Layer 8 of a small transformer language model trained on English Wikipedia (13 layers, counted from 0, width 96).
Take only the direct path to the model's output, skipping the later layers: a vector added to the residual stream pushes a token's score in proportion to its dot product with that token's output vector.

Output vectors of the tokens that the questions are about. A number n stands for n times 0.0026.
"é": -125 292 56 -20 -30 84 -268 84 7 38 -109 181 49 159 105 -32 23 139 74 114 -61 44 285 -158 67 -65 117 -95 -4 -68 -15 -113 -49 242 -37 -389 39 30 14 8 -76 -294 -113 -125 11 -38 46 -61 58 -120 323 -15 -55 73 95 -207 53 -113 96 117 31 -93 -199 -66 42 -131 41 -117 19 264 -73 17 -175 81 -298 130 29 -27 63 -50 159 74 -221 151 -108 -36 56 -17 -14 -33 0 -114 -98 -49 295 -120
" result": -110 42 -222 113 125 -142 -34 35 -35 266 62 237 172 -53 123 201 106 -129 -111 -34 53 16 -67 -106 -186 -120 52 134 207 -49 141 -13 -36 -11 38 135 -248 -74 -144 31 256 40 170 312 -159 190 28 -59 -93 -8 89 -4 280 -68 8 -250 34 -117 57 -211 -141 -176 110 -43 -10 -218 159 108 103 -82 75 158 115 -116 -34 99 -76 -55 180 65 -284 233 -243 69 107 -159 -53 -142 -128 23 0 -97 -83 82 117 -60
"ct": 36 -23 -181 65 48 63 32 19 -67 256 84 98 106 230 36 108 243 9 187 14 168 -161 134 -116 5 401 -331 -24 -55 -49 82 10 165 30 -108 122 -115 -107 -76 33 259 -17 83 -98 121 118 323 -86 125 -158 -162 -133 -41 63 -190 -59 208 -352 205 5 -325 -110 148 -147 67 -78 -65 -99 -238 -86 -100 -252 332 189 -141 134 -276 151 -74 -146 31 216 -140 166 -33 350 118 10 26 50 -63 39 243 -220 -266 187
" $": 185 -123 -355 109 150 -273 126 -191 18 209 99 113 -183 10 27 153 166 -114 -130 -188 142 115 -76 50 14 -237 -161 148 -180 39 135 121 75 132 -236 55 -247 40 161 11 -220 49 -24 53 26 7 276 -149 -31 4 -157 -12 -90 110 -86 -128 -31 -197 -199 95 150 87 166 -56 -169 150 113 -82 87 -45 -13 131 228 -130 76 -23 -28 156 -116 68 112 -13 -100 -140 41 127 -68 -62 -251 275 54 160 -73 -20 163 -191
" women": 0 31 69 99 140 -55 -10 218 176 -32 -166 -188 187 -48 -71 55 44 83 -89 93 3 37 -236 -36 12 -183 185 171 -87 53 80 169 -178 -82 56 66 -235 46 64 15 108 -82 208 189 -13 93 101 146 177 -84 71 -112 -300 -10 7 49 96 -18 255 -64 -6 -236 -3 -115 -9 -64 134 57 31 -173 27 -48 -26 -45 15 33 -145 101 59 0 -122 303 -83 -130 -224 0 -105 74 -60 14 165 148 28 -175 115 73
"da": 145 102 142 0 -35 101 -109 -126 65 -36 107 173 -174 30 -208 52 -50 51 -18 -336 -163 -34 99 -9 314 -148 -9 286 222 -43 -12 -4 19 161 127 -145 126 -96 -214 -2 -20 -104 -92 141 179 -7 221 13 -123 169 -104 -184 -109 141 27 89 26 42 27 176 -160 99 223 52 171 262 12 94 24 -218 4 4 332 -99 -226 37 -4 102 226 189 27 -104 -141 68 4 172 -187 13 117 8 100 -75 181 113 -4 -29
" Division": -168 140 13 -119 83 18 182 45 123 -236 -149 -66 -294 114 131 47 -46 -36 39 -36 50 -31 -27 -125 -29 -4 -37 -39 29 -105 134 0 -161 116 238 -252 -139 22 -30 22 -117 -82 257 33 -7 100 266 64 -258 8 117 -262 261 -132 21 -295 112 42 -74 -149 -7 -281 -178 106 28 269 55 -43 123 -81 194 70 24 43 -37 85 -118 82 91 58 -45 80 14 0 -23 -53 124 -154 -232 25 88 61 20 59 -119 61
" version": 111 -19 -65 177 103 162 -163 -23 -96 111 -45 145 66 -9 187 -75 199 82 -17 -15 -131 184 132 -268 85 -39 -148 -4 -8 -133 -97 34 -32 21 176 -9 -149 15 -34 2 -77 -14 133 -23 -124 -10 155 -219 -124 -247 91 -23 37 -85 56 -165 257 -209 -264 -357 -93 4 -153 11 -169 116 15 219 90 -235 0 62 7 -90 -126 114 89 27 109 115 194 126 75 -36 320 -109 -265 -177 -194 78 -134 -56 -27 8 26 -161
"gin": 250 -117 16 124 7 75 76 83 -227 -103 -112 -261 129 255 88 -106 125 -156 119 27 -215 337 -203 -130 301 -42 -76 110 0 194 40 41 98 38 223 -6 131 -183 -190 35 70 55 -223 0 -128 100 84 164 62 66 14 -173 -209 227 -4 121 130 -247 -312 63 233 172 83 -391 -8 329 169 -15 5 -25 -25 -37 -178 -49 -105 16 -89 195 -68 -292 -30 -71 -400 92 178 -52 39 35 -207 -67 43 162 272 -111 -169 -132
" Army": -182 114 -27 -356 94 -142 136 -47 -273 -179 -241 -113 -29 -19 82 -160 101 -45 3 8 0 261 -61 -233 87 54 56 326 -153 -111 11 52 -44 116 -19 -198 -273 12 176 15 -103 -50 170 -168 -76 102 162 181 19 52 46 -206 181 94 38 -225 131 105 -73 -166 -11 -251 -46 169 -53 70 0 58 -23 -36 79 -126 94 -46 -84 157 -219 213 8 112 353 116 35 -78 -68 52 -29 -94 -59 -23 157 105 15 8 -87 -60
" final": -280 52 38 58 88 68 20 -199 -151 19 -132 -17 -58 -50 -170 124 87 26 -60 -117 -73 32 236 -186 7 69 108 -46 -132 -35 52 -89 -137 -3 134 -171 -205 -113 -163 13 263 68 23 202 -134 191 7 -131 -80 38 127 -99 120 205 91 -184 58 -69 -103 -121 -240 -86 43 37 9 23 193 103 23 -80 158 48 -47 57 5 39 -36 3 142 113 -26 3 -144 -106 31 13 -191 55 -129 -36 -83 -10 -61 -27 -138 -52
" District": -78 212 -147 -334 88 -31 82 28 25 -135 -34 -64 -143 -25 123 31 -40 -152 90 -117 -131 30 -129 -23 -63 -60 -120 -101 -44 -55 -47 40 -97 -7 333 -55 -73 52 -73 26 -183 -71 268 8 -52 62 180 144 -169 0 -160 -229 348 144 31 -64 13 108 -91 -171 -127 -130 11 205 199 135 -144 -231 249 -41 69 -149 283 391 -12 60 -74 -151 -83 34 -134 -21 -79 -59 -119 153 8 98 15 90 -29 176 92 32 -157 -256
"script": 128 -286 145 -84 25 -5 52 -300 127 394 -161 -19 363 60 70 -38 157 -95 17 -251 -158 -31 -4 -33 168 -89 92 143 63 36 -158 -265 100 -195 130 -230 -38 -151 207 50 148 -338 175 -64 32 75 114 -26 121 25 39 -248 -14 -62 14 -15 -26 -318 39 -182 35 79 44 -50 -46 44 78 379 -278 85 110 180 221 104 -259 107 -109 99 -67 76 43 251 -70 -26 458 395 159 151 -234 -33 -227 81 281 -39 -109 -60
"self": 69 20 -110 323 -37 107 -192 -72 105 85 -373 71 153 38 -24 -65 69 -64 -163 54 0 319 112 -138 23 111 -22 133 200 478 -219 17 -322 358 321 -57 -198 -91 179 77 -116 -56 187 0 -226 69 83 49 -175 5 172 62 133 89 -177 -53 193 121 54 -254 -230 60 374 -150 -82 -74 91 -292 -204 19 82 -242 -249 5 -153 117 -232 21 -160 116 259 -89 -350 -155 124 198 150 -196 -148 -10 121 -132 -96 -194 -238 -235
" Jan": -185 58 -111 -164 98 70 24 24 6 16 -59 -177 123 9 33 -65 -99 -81 -46 -81 -44 91 -85 192 135 -24 142 127 24 -4 112 -19 10 26 143 -280 0 -211 -291 22 -18 -151 28 87 276 75 -78 68 103 125 45 -222 -94 57 -134 15 83 -136 -60 159 -160 -149 139 109 -130 -256 31 240 133 -22 -227 -94 -148 -48 75 207 27 172 -79 -183 15 136 23 15 -39 155 36 80 78 47 -47 -32 11 -77 -35 -46
" Act": 102 34 -172 50 130 -134 218 -66 -317 -61 91 139 50 86 290 -76 -48 -105 -111 -177 -28 77 -200 39 -134 -146 -26 105 -8 37 -110 39 43 108 9 -62 -76 -31 66 2 -176 0 258 124 18 158 303 -122 -208 4 -85 -240 278 143 8 -110 -109 32 -294 -66 21 -42 -201 -57 -20 56 169 -41 -144 -32 -12 10 165 -108 -11 58 105 149 65 -42 17 223 -146 179 115 280 -20 -183 -91 8 156 89 76 -31 35 -60
"History": -62 -58 -171 -196 86 -36 -62 48 -318 132 -177 -209 69 324 200 -74 106 -26 -191 88 -53 331 70 -115 -268 227 -36 146 -238 198 -346 65 -60 398 -52 -106 -153 -149 179 75 -176 -153 80 43 55 174 365 313 138 203 234 -272 223 -171 57 -164 -145 -55 36 -228 -315 80 170 -139 96 222 -91 222 95 -162 75 -222 134 57 -354 105 -234 -114 -32 154 77 11 -56 73 251 367 -169 24 20 -140 -260 -134 300 -237 -191 33
" Best": 197 -13 -142 59 70 -119 -125 0 -83 98 -78 -83 -139 91 -101 71 -137 31 -213 232 46 140 170 -99 -5 158 76 58 -163 185 -32 127 -176 68 -101 -74 -221 -220 4 22 -70 -47 325 277 196 17 239 -90 -247 -132 32 -323 -161 174 250 -87 80 -157 -343 -205 -42 -84 -121 -157 -341 0 380 20 99 42 -64 -303 -247 79 -93 111 -205 126 -100 44 255 166 72 92 61 197 24 -25 -43 36 -43 220 -149 -213 -41 -24
"hu": 183 -101 -26 -79 -34 -118 -26 -23 -45 150 -90 -123 265 109 -154 -194 129 -156 21 52 -90 -60 -9 -173 316 -338 8 128 136 207 -150 -132 71 -43 47 -76 85 134 0 6 -97 -124 65 -227 25 191 70 -133 -37 51 53 -58 127 -56 30 20 37 250 -5 73 -264 202 45 -380 118 69 46 69 -143 -194 25 -149 35 -70 -66 132 -41 -50 -155 286 153 32 -185 133 43 -47 -61 -4 -112 89 55 -16 15 108 146 -205
" title": -170 25 12 180 72 46 -28 -70 -23 188 -140 -131 161 13 -150 84 131 35 -13 -71 -36 111 152 -169 -130 -79 117 -27 50 -50 68 -89 -85 61 288 -122 -194 -94 26 24 74 44 137 102 10 63 81 -173 -17 -127 232 11 290 184 -28 -107 -95 -113 -107 -345 -115 -66 -3 51 -53 155 83 -108 25 -10 -35 -13 -212 -93 -21 314 99 81 294 293 141 146 -57 -31 115 -194 -103 28 -123 18 -4 117 -109 154 -118 101
" album": 76 0 47 359 128 -62 49 -42 -12 -78 -49 -55 244 -6 -133 -75 23 148 -120 54 -213 446 254 -78 -93 233 -31 -53 64 93 -91 -56 -60 -181 197 80 -66 -9 -88 20 -140 -124 -46 60 -39 54 264 -50 97 -394 322 146 -238 148 27 -190 271 -196 -388 -103 -159 -199 -71 0 -213 0 156 251 18 -47 -75 58 34 -114 -193 277 -54 183 -187 283 97 186 90 -49 387 35 -205 56 -13 4 167 -14 106 232 -160 -29

Output weights of attention head 0. The head adds the sum of these rows, row i times number i of z. A number n stands for n times 0.0014.
o0: -23 94 13 -163 -50 -36 34 -14 -81 10 -74 -86 14 166 -51 -63 -66 -55 -40 -22 -10 -37 -45 -12 55 -118 30 129 7 -73 98 -50 -12 44 56 13 -70 107 -22 -59 36 32 37 -25 -37 22 -104 14 61 1 -27 -14 47 -22 -60 -47 58 59 106 -4 77 -56 -129 127 103 -74 24 -71 -67 18 -27 147 33 88 83 61 -101 74 75 -1 -95 -22 -21 -163 -103 10 16 38 -149 86 46 -4 -64 3 -38 62
o1: -63 -9 147 53 -39 14 -53 -37 -55 51 76 -121 -41 20 -79 -137 -126 11 44 18 -83 -31 -22 25 -27 -10 179 24 20 -15 116 49 -6 43 133 -103 -25 -83 95 -173 19 -11 -19 -19 -23 63 -63 33 42 38 142 25 -45 131 -53 -11 -50 -73 69 -57 -73 -132 17 60 51 -202 13 81 62 48 -30 -45 -78 8 145 76 -52 28 -35 92 -81 39 -77 -90 -4 70 -4 -124 106 -208 104 24 -77 7 -13 -1
o2: -60 -56 185 8 6 -51 -6 -67 2 93 -48 137 -20 11 -12 -119 5 70 27 1 -54 -24 -22 -37 14 27 33 -1 44 -9 -38 12 83 28 11 13 -26 8 70 17 -19 25 2 -60 85 64 -87 -14 -86 -57 49 96 -140 -14 -28 -5 56 -74 -76 91 3 3 77 -23 -15 -186 -38 34 94 -28 -54 98 77 14 59 -79 -89 -37 95 85 -69 97 104 31 76 -10 157 -99 69 -69 -62 37 23 -78 51 10
o3: 20 18 87 -114 -13 -70 -47 -8 -87 -12 -11 -11 -28 40 135 53 -49 54 -53 162 -126 -52 -144 31 -95 77 12 -26 0 0 -31 26 -57 -130 -155 112 65 26 49 79 -40 -84 -102 -18 62 14 61 42 -55 54 10 -22 104 -14 -42 -149 36 -13 -25 -73 -4 70 -72 -80 147 9 -100 17 153 -89 -98 -9 128 137 144 18 -89 -38 106 142 -13 69 -21 -55 -26 66 146 -5 -12 18 -42 -30 131 47 -120 95
o4: 137 -37 -54 4 -17 50 -35 78 25 -99 16 23 -36 -38 0 112 -14 -3 -57 72 26 -13 -85 48 3 -62 -22 -22 45 -58 39 66 4 -100 34 100 21 36 227 -50 68 0 135 86 17 19 153 -24 -63 70 31 -34 -15 0 38 -24 -27 -78 110 46 -133 33 11 -54 45 166 -3 -26 -66 -18 -36 -105 128 60 94 -58 20 -9 -91 116 46 -35 15 61 42 29 36 61 -58 19 128 168 58 -67 24 -6
o5: -37 45 -49 -110 -39 -66 -19 -8 26 19 -85 -69 62 121 -59 -115 100 -36 63 4 30 31 -132 -73 -57 -27 -44 28 -77 -21 57 31 32 14 -72 -52 -148 116 134 -286 121 20 55 -63 -46 -6 -58 -15 5 -37 -108 -43 157 -84 -71 -9 -28 -55 64 -1 22 -56 9 4 -38 37 89 -67 -89 -53 67 158 120 103 -81 -67 -115 18 53 -85 74 32 -43 31 -134 85 28 1 -92 -4 -7 -3 64 97 -71 -42
o6: -141 -49 -62 14 -61 -135 -18 121 -32 -135 -25 -28 -137 152 19 96 -2 37 86 103 49 24 -28 22 66 7 122 116 -50 68 58 44 -46 -184 -71 59 -65 49 6 -154 -70 64 -185 66 -61 8 -47 -86 -50 -13 8 15 -10 50 64 100 120 -74 4 -94 -109 70 29 105 -80 82 -4 240 -39 -111 142 50 -28 98 222 -36 -33 -32 37 63 22 -42 -82 -94 -122 -39 -121 78 -198 -20 44 6 60 15 -39 23
o7: -10 -82 -140 -151 -7 -69 67 109 -35 -77 -59 22 -57 68 -48 81 -118 -57 -51 -106 21 -146 59 118 14 13 12 -69 52 -7 13 -18 -4 -12 97 -29 -72 -57 21 -169 125 21 -33 84 1 -64 -47 -6 -53 144 76 -14 -31 66 -32 -50 99 -49 65 23 -66 84 1 42 32 87 40 -49 46 98 22 -1 -81 -87 59 57 -79 -125 32 -31 70 25 -35 -87 -105 21 -9 -148 -176 90 81 -6 -34 -192 -50 37
o8: 17 -27 -79 96 33 23 80 14 78 -34 -63 6 -44 -33 40 51 -52 -80 14 -34 31 -71 125 27 -46 -85 -76 -4 18 17 -109 -41 -76 -59 -15 43 -29 118 -119 250 29 -40 -53 7 -42 -59 12 27 -74 10 -57 85 -43 -37 -47 44 48 56 -73 48 174 132 -49 -46 57 -7 68 -17 10 155 50 155 49 -125 -81 -26 -37 -92 34 -58 -29 -15 36 111 -44 39 -48 102 -66 43 -35 -117 -112 -132 16 101
o9: -154 -57 2 -111 -26 23 27 47 63 -16 10 -66 -28 87 -49 -56 15 35 42 68 -27 32 37 -60 74 72 85 -115 -45 -12 92 -58 91 -57 80 -98 -134 20 -4 -186 -2 147 54 136 -30 -107 -12 68 93 -86 -75 -75 13 -57 36 69 50 -90 28 -57 -24 58 -99 154 -44 165 57 61 33 20 -63 129 87 81 106 15 -82 -99 12 -92 72 31 2 -18 17 22 -95 -37 -139 -32 4 -18 -16 64 -57 64
o10: 84 -2 52 94 -69 -103 2 96 -33 47 -89 -19 59 -70 -39 21 120 26 40 -33 136 83 -132 130 121 67 -45 44 2 95 38 0 -92 58 -107 134 -171 20 45 71 1 -21 3 -68 -19 -14 -1 -13 23 -155 -11 -6 -122 0 16 54 -40 4 -68 -22 35 -10 90 -105 -105 -86 33 123 -56 -30 73 46 115 -21 84 -6 37 105 54 28 62 18 -98 -58 152 -112 -37 -9 32 63 65 8 -29 78 -13 -21
o11: -69 104 21 -7 17 -31 12 -66 11 76 -1 43 -111 57 -28 -25 -26 8 124 -113 37 97 32 -69 32 84 -55 -3 -59 -150 -45 -16 53 136 -228 4 -14 12 -5 247 1 27 -46 -40 52 78 -43 4 59 78 -13 -6 -1 -44 80 -57 -68 44 -16 -93 -19 -67 -70 73 91 34 -147 -47 -65 68 40 61 -41 6 3 -11 19 81 -32 86 -57 3 -100 -131 -42 -67 -19 70 119 71 -81 -140 41 112 -59 -110
o12: -23 32 25 -33 -128 12 -6 131 32 -50 -21 -196 28 18 -86 -7 -37 65 -82 39 -146 46 -53 -60 -41 -60 22 37 32 -98 -4 24 65 -37 47 -115 -44 74 -33 -91 30 20 120 -32 67 71 20 1 -30 29 -55 -89 60 -18 -22 38 -95 -61 101 -20 102 22 -18 -84 177 37 -2 56 -98 24 15 6 4 104 25 -21 -100 31 36 -42 31 -63 -42 18 -117 67 53 59 -7 -83 152 45 64 -62 -36 83
o13: 89 -95 -78 143 -133 -29 -36 -37 58 -98 -12 185 -129 -69 8 -22 48 143 33 21 65 87 4 -39 7 -4 -30 -16 -145 -4 -75 -15 3 -23 -55 96 -95 -37 -46 154 27 77 11 24 -27 83 99 -74 -24 -127 -38 238 -5 -31 3 82 14 -18 -182 -49 -137 93 32 -50 -122 137 -162 50 -100 -24 61 39 -47 22 -117 15 -37 19 36 29 170 -45 41 97 69 -52 -24 72 37 114 -69 15 85 64 4 25
o14: -65 66 44 -167 -29 131 -3 85 118 -43 -106 48 -108 49 0 -189 -1 29 -115 50 -49 -175 -130 -86 2 -80 -4 -23 -1 134 -113 -159 -59 20 27 -188 31 22 -49 -187 68 -8 -6 -7 6 55 14 36 -3 50 23 82 -59 -18 4 35 81 126 45 103 -13 150 34 -17 12 -43 50 28 -107 83 30 30 -11 -9 74 50 -29 47 33 -1 -8 -147 -131 62 -55 -30 24 2 39 116 54 -75 -19 -116 -21 -130
o15: 17 13 133 2 4 134 -161 30 116 84 -142 58 -6 146 -115 -120 10 50 -109 4 -44 -44 27 -15 129 -42 -70 -50 166 80 -140 -52 64 52 -77 73 174 142 -13 294 -71 -24 -13 -65 188 -156 -141 141 133 -34 -168 117 -74 77 37 3 -20 82 63 180 95 183 -10 -9 53 -30 -15 -1 -27 -40 30 -61 111 5 78 -75 26 -4 76 52 -18 -5 18 -56 14 -19 -46 160 79 31 -49 -40 -94 -52 3 -24
o16: -28 22 -89 3 64 40 -31 -158 28 202 102 137 69 -9 41 88 102 -110 -87 -36 96 22 -76 12 151 -28 5 -15 -70 74 -30 18 13 110 -133 119 93 -115 59 92 -83 43 13 -63 22 -99 25 38 -9 5 144 27 -36 -21 39 -102 113 -5 16 110 41 -71 -89 111 -4 2 -70 -31 71 -239 -33 -36 10 23 56 -28 -65 -81 -21 31 -13 -100 60 -136 -50 -39 -104 39 -12 -20 -73 114 25 16 71 -72
o17: -38 -29 -79 5 7 14 -37 -180 -93 21 119 -29 -93 45 80 73 -1 -31 -15 53 -5 -88 -41 7 -24 -24 -71 -72 58 -37 75 58 185 -98 -97 -45 43 52 19 -140 57 26 81 -37 -120 40 118 -80 -12 56 -50 17 214 80 -14 -22 -167 -73 53 -155 5 22 66 68 199 111 -68 -208 30 -9 13 -12 90 104 -50 15 -14 32 -100 -26 -50 -27 68 97 -12 5 99 34 -30 -58 3 55 -23 50 11 80
o18: 46 -26 44 53 49 17 6 -37 -94 -133 -78 1 -12 -55 28 -43 8 -158 20 53 44 25 -52 113 -130 -139 135 58 14 11 40 -2 -59 -196 73 152 -107 -35 111 91 7 5 67 -17 -12 26 -121 -47 -80 94 67 124 55 22 2 -95 -61 -82 43 -45 31 -48 26 63 -103 -39 -28 19 9 -43 -58 -135 -72 135 -58 -25 4 -65 -174 17 -103 -12 36 16 -82 119 -18 9 -104 23 44 80 2 -168 34 -14
o19: -61 -96 -16 -3 -85 51 -36 61 -4 32 13 17 -135 96 -68 11 11 98 -87 -27 -49 -2 37 -32 164 -121 80 99 -1 -114 -20 -91 41 -140 103 26 48 109 -159 49 77 -29 -97 -84 56 -62 25 7 80 -15 -55 73 56 -48 71 152 -8 60 115 61 19 -15 -141 99 74 -84 65 -14 -3 -74 12 38 59 -7 71 -36 15 34 39 -136 -60 14 6 -22 -126 55 -75 218 -169 -10 -123 -23 -18 -122 2 46
o20: 50 -99 78 5 88 -50 -135 -14 -127 56 116 1 -36 -47 37 161 91 44 -171 31 -89 -45 -9 133 -33 54 55 -48 7 -4 -18 45 65 -21 -58 -55 -3 8 -144 -75 61 -107 15 -82 -38 0 146 -5 -28 -14 47 -31 -9 -36 8 -31 -72 -34 -64 -157 41 15 -56 -120 95 -82 13 -69 84 66 -4 -34 147 -21 -24 122 59 34 -29 -64 75 76 -10 15 33 30 68 -52 95 -20 -80 -34 74 14 34 4
o21: 71 -160 43 -22 -106 -92 -4 -129 -90 4 -39 63 28 1 -19 -46 19 63 10 20 83 -9 35 75 16 -20 -20 99 -28 61 52 -13 21 102 -51 -69 -70 -134 113 -463 -44 63 -95 47 -97 13 -48 -49 22 12 186 102 -111 118 -78 9 20 -82 -60 -60 -111 -37 126 125 -166 -33 1 39 -56 21 122 -82 -93 -106 100 -4 14 121 87 74 -48 -108 -30 -23 46 -16 1 -133 44 -7 -15 6 -99 86 109 -80
o22: -97 -29 -1 142 -153 10 -58 -9 41 -36 45 -129 -53 -13 -90 87 -31 7 -49 75 -41 70 22 -96 65 -147 262 21 15 -13 78 -56 -129 -162 106 -5 19 -41 -84 223 52 115 -74 85 25 -61 41 -30 72 -98 54 113 -81 55 66 17 46 -15 -79 32 -45 66 -74 11 -28 72 32 76 55 -111 -34 2 -187 52 74 171 -14 -146 -27 -140 136 -44 187 -23 58 -83 -128 24 -104 -31 -10 38 -27 122 42 47
o23: 57 27 -19 -156 26 82 -3 -9 18 5 -47 85 96 -60 7 -17 122 -96 -16 9 76 -78 -189 79 -92 2 -197 -40 -66 86 -88 -82 55 -30 -20 -104 -38 44 34 -329 82 -30 85 -2 -43 -16 3 -32 -62 19 -73 -53 66 -21 -150 -27 -31 41 -21 -40 4 67 0 -9 -92 59 88 15 -152 14 49 25 178 -94 31 -75 -44 94 70 21 -25 -33 -145 49 -150 40 -60 18 56 70 21 -104 54 -101 50 -211
o24: -59 -138 -66 -6 19 -61 127 -40 -72 31 -47 196 64 -165 30 -75 95 -92 -84 101 111 80 -99 125 -17 50 -27 35 -11 45 65 -18 14 -37 67 66 -173 -57 -13 -299 -22 99 12 76 -48 84 20 0 -32 -36 73 31 26 -57 -116 73 91 -11 -84 -60 -40 27 56 144 -114 -60 -32 75 -83 -108 81 -10 -8 83 16 -119 -87 23 -27 -111 -9 41 12 13 -97 73 -77 -7 -104 5 -141 -26 85 3 58 -30
o25: -4 -22 66 -133 70 122 -30 -56 -104 87 48 -166 223 59 -5 -47 -7 78 22 -1 -110 9 80 -61 -1 -126 70 20 87 32 73 -20 88 8 107 -218 217 -23 -14 -232 -29 -23 -60 -94 29 -79 -24 2 16 -52 -27 -58 40 97 -54 -3 -22 -3 43 34 -34 -53 45 36 42 -77 1 -8 -12 19 -8 -92 -121 -84 113 1 12 45 66 -32 36 -26 -9 -55 21 165 -7 52 109 -141 -11 19 39 152 3 18
o26: 26 14 98 47 -59 -25 -62 48 112 106 -19 -167 77 198 -131 45 -51 5 -54 48 -110 33 51 -55 -57 5 -59 -82 -27 -31 -48 106 22 -67 -49 39 15 193 52 76 -19 -63 15 33 66 -183 -1 24 113 -81 -49 -113 -110 -8 -121 10 -68 -108 -32 -1 69 52 -91 -6 -11 65 163 47 -27 43 -32 94 155 -44 86 -45 -147 -74 126 61 -22 47 -15 9 -55 31 -95 92 -87 -23 23 -10 37 12 8 74
o27: 24 -90 -72 50 -31 -121 -54 21 60 28 14 -74 93 1 -1 65 123 44 53 -52 28 6 -34 -67 -21 15 -93 15 -18 -12 -2 81 -41 128 -14 -233 -52 -62 55 -215 107 -88 90 109 0 1 79 -2 -18 -65 92 -131 -48 20 -36 -72 -68 -75 -11 112 20 -96 -92 -55 -88 61 233 2 -13 -38 76 -80 -42 -224 -97 -12 -89 23 123 -40 106 84 -45 110 11 -3 -12 -66 68 -41 -46 -36 -44 -9 80 -99
o28: 23 -4 7 -4 18 32 77 -16 21 -19 10 -55 -29 -169 84 -31 2 -95 27 41 45 -14 -18 -12 -34 113 33 99 17 179 4 73 -72 -36 9 14 31 201 -3 67 -114 -75 41 33 -84 102 52 61 33 67 -2 -21 87 1 -30 -41 23 127 14 105 37 -23 95 -73 -84 42 61 -103 -5 16 94 -44 -103 27 -74 17 22 -29 15 -1 -5 -51 -25 56 -120 -16 -17 -96 -53 52 36 22 58 122 20 76
o29: -86 -5 -12 76 -72 36 33 20 3 -44 57 -198 -100 76 -83 -6 -107 -53 39 -37 41 -5 99 -89 41 -122 276 15 76 -166 144 -47 11 -160 106 -105 19 -74 -34 127 57 45 -44 -21 -6 -39 -28 -11 4 34 79 18 41 98 102 -31 -43 -41 105 41 8 -87 -62 96 53 -18 65 -82 143 76 -61 -87 -205 -15 53 142 -49 -26 -102 -23 -2 -29 113 -30 2 58 25 56 -74 -78 10 -38 -65 -101 0 54
o30: 20 155 -66 65 -21 -59 -139 -7 101 71 77 1 110 -8 -74 58 -77 64 -60 18 -56 35 -31 87 -14 -75 28 -53 82 -70 63 23 -18 3 -73 9 -25 21 -73 -105 71 -37 55 8 -39 79 -10 64 50 59 -60 42 72 -39 31 -91 -16 49 100 25 -21 -24 -57 -8 19 -32 58 -51 42 -34 84 -49 14 26 -35 26 -24 -11 36 -52 109 6 -65 -33 -79 53 -116 13 130 -59 118 -11 79 12 3 53
o31: -27 128 15 15 65 14 36 34 46 -18 4 -140 8 32 -72 -12 -41 -162 -46 -36 108 -41 -76 -11 -110 8 121 -43 -64 50 69 -49 -30 -40 41 -148 -65 0 84 -93 52 -3 94 -31 -16 9 -37 -19 -44 -28 -10 -77 -48 45 -6 -74 55 -81 38 -39 -59 72 15 20 105 0 80 -74 40 181 15 7 -32 -57 61 22 -101 -33 -78 63 29 -54 -133 6 -42 52 28 -139 91 -30 103 -163 -150 -33 0 29

Each question shows a token from some text and the vector z that the head gathered there. A number n stands for n times 0.0039.

" ": -126 10 -75 -242 261 -95 -418 133 -38 -181 -102 -288 -45 -101 11 -17 -180 132 63 -88 26 182 -120 170 71 167 -78 189 106 -72 75 -141
Pushed down most: " final"

" most": 45 -22 -4 31 72 133 -1 90 -40 41 136 3 1 -49 -111 -48 -69 80 -51 -25 90 87 -179 137 66 -10 7 115 -55 -63 27 33
Which of these tokens does it push up most? "ct"

" in": 100 30 -68 125 98 140 81 44 -114 56 92 183 66 -131 -27 -168 -191 80 -40 -196 29 105 -91 69 -77 -28 -7 72 -16 -47 4 190
Which two tokens does it push up most, strongest first? " Army", " Division"

"o": -79 124 65 47 39 -16 -62 -32 -61 37 -44 10 73 -49 19 52 91 68 -160 157 195 47 1 88 -7 196 60 19 -185 -9 52 103
Pushed down most: "self"

" people": 32 47 6 -17 11 28 61 9 -83 -24 92 -2 29 29 66 62 8 -15 -86 121 51 120 15 -6 -44 66 -63 77 -57 55 23 4
Pushed down most: " District"

" family": 82 71 -100 90 1 -57 54 58 15 -55 -40 87 55 -132 -23 -3 -154 83 -34 78 88 -33 -4 -66 -104 -52 0 50 72 209 177 117
Pushed down most: " version"

"ur": -20 -26 -40 3 47 8 44 20 -70 42 51 -14 45 3 24 29 -53 12 -75 24 -11 83 12 1 -53 12 -20 49 17 43 -51 8
Which of these tokens does it push up most? "gin"

".": 41 -49 -60 -45 82 10 28 29 -41 -87 102 2 19 66 70 13 -1 17 -53 66 -8 137 -75 44 -27 -29 -115 49 78 39 -47 37
Pushed down most: " album"

" from": -33 -59 -43 -92 61 -26 41 -2 -43 -132 81 -27 -27 111 114 -27 98 -13 -3 74 -25 129 -32 101 96 -9 -192 57 88 20 39 -20
Which three tokens does it push up most, strongest first? "self", " $", "hu"

"p": 5 7 -107 63 -81 15 58 54 20 108 -62 16 73 -51 -53 -173 -82 2 -5 19 87 -128 13 18 -29 -27 -37 -42 3 122 103 136
Which two tokens does it push up most, strongest first? " Division", " District"

" near": 119 -29 -35 88 58 12 43 44 -99 104 56 129 -18 -42 -24 -107 -119 108 -39 47 -20 18 -15 -61 -30 -138 -130 -25 1 93 -47 -35
Which of these tokens does it push up most? " Division"

" his": -33 23 -29 28 -9 65 -53 58 -43 9 59 -37 -50 -38 -66 -98 -93 85 -14 -92 149 78 -147 120 70 -1 52 3 28 -82 88 91
Which of these tokens does it push up most? " Act"

"i": 107 108 -96 -97 98 -27 -157 118 -77 -17 -23 -21 82 -176 39 2 -122 117 -152 13 37 28 -72 15 -152 122 -49 115 32 93 183 104
Which of these tokens does it push up most? "é"

"li": -37 106 74 46 33 52 -68 -46 -83 5 6 2 97 -69 3 61 76 82 -128 159 218 32 -66 132 13 204 58 24 -194 -48 91 69
Which of these tokens does it push up most? "script"

"out": -47 8 -27 -128 74 27 -5 61 24 -10 75 -47 41 56 6 -73 -71 10 -31 -64 -40 104 -46 71 67 -126 -5 76 104 -6 52 62
Which of these tokens does it push up most? "self"

"ed": 28 110 48 -54 -22 -21 -13 90 77 21 133 8 41 -39 -36 -23 -145 -102 19 -49 3 66 -25 -31 29 -138 75 -8 64 29 40 45
Which two tokens does it push up most, strongest first? " women", "self"

"ally": -11 4 -64 6 26 -9 -20 -62 22 54 26 34 44 52 -28 -27 -110 -2 -118 17 66 5 19 -29 -60 -38 82 24 2 -33 67 44
Which of these tokens does it push up most? " album"

"ri": 22 24 23 37 22 88 -28 12 -9 -38 67 -4 39 12 17 -7 15 55 -70 89 122 66 -106 117 26 39 -15 41 -38 -32 60 37
Which of these tokens does it push up most? "ct"

"position": -43 -108 -22 1 16 130 92 37 -24 84 45 -3 -51 71 20 -27 49 53 -119 -28 -102 108 1 94 20 -93 0 160 -9 -5 -25 23
Pushed down most: " Jan"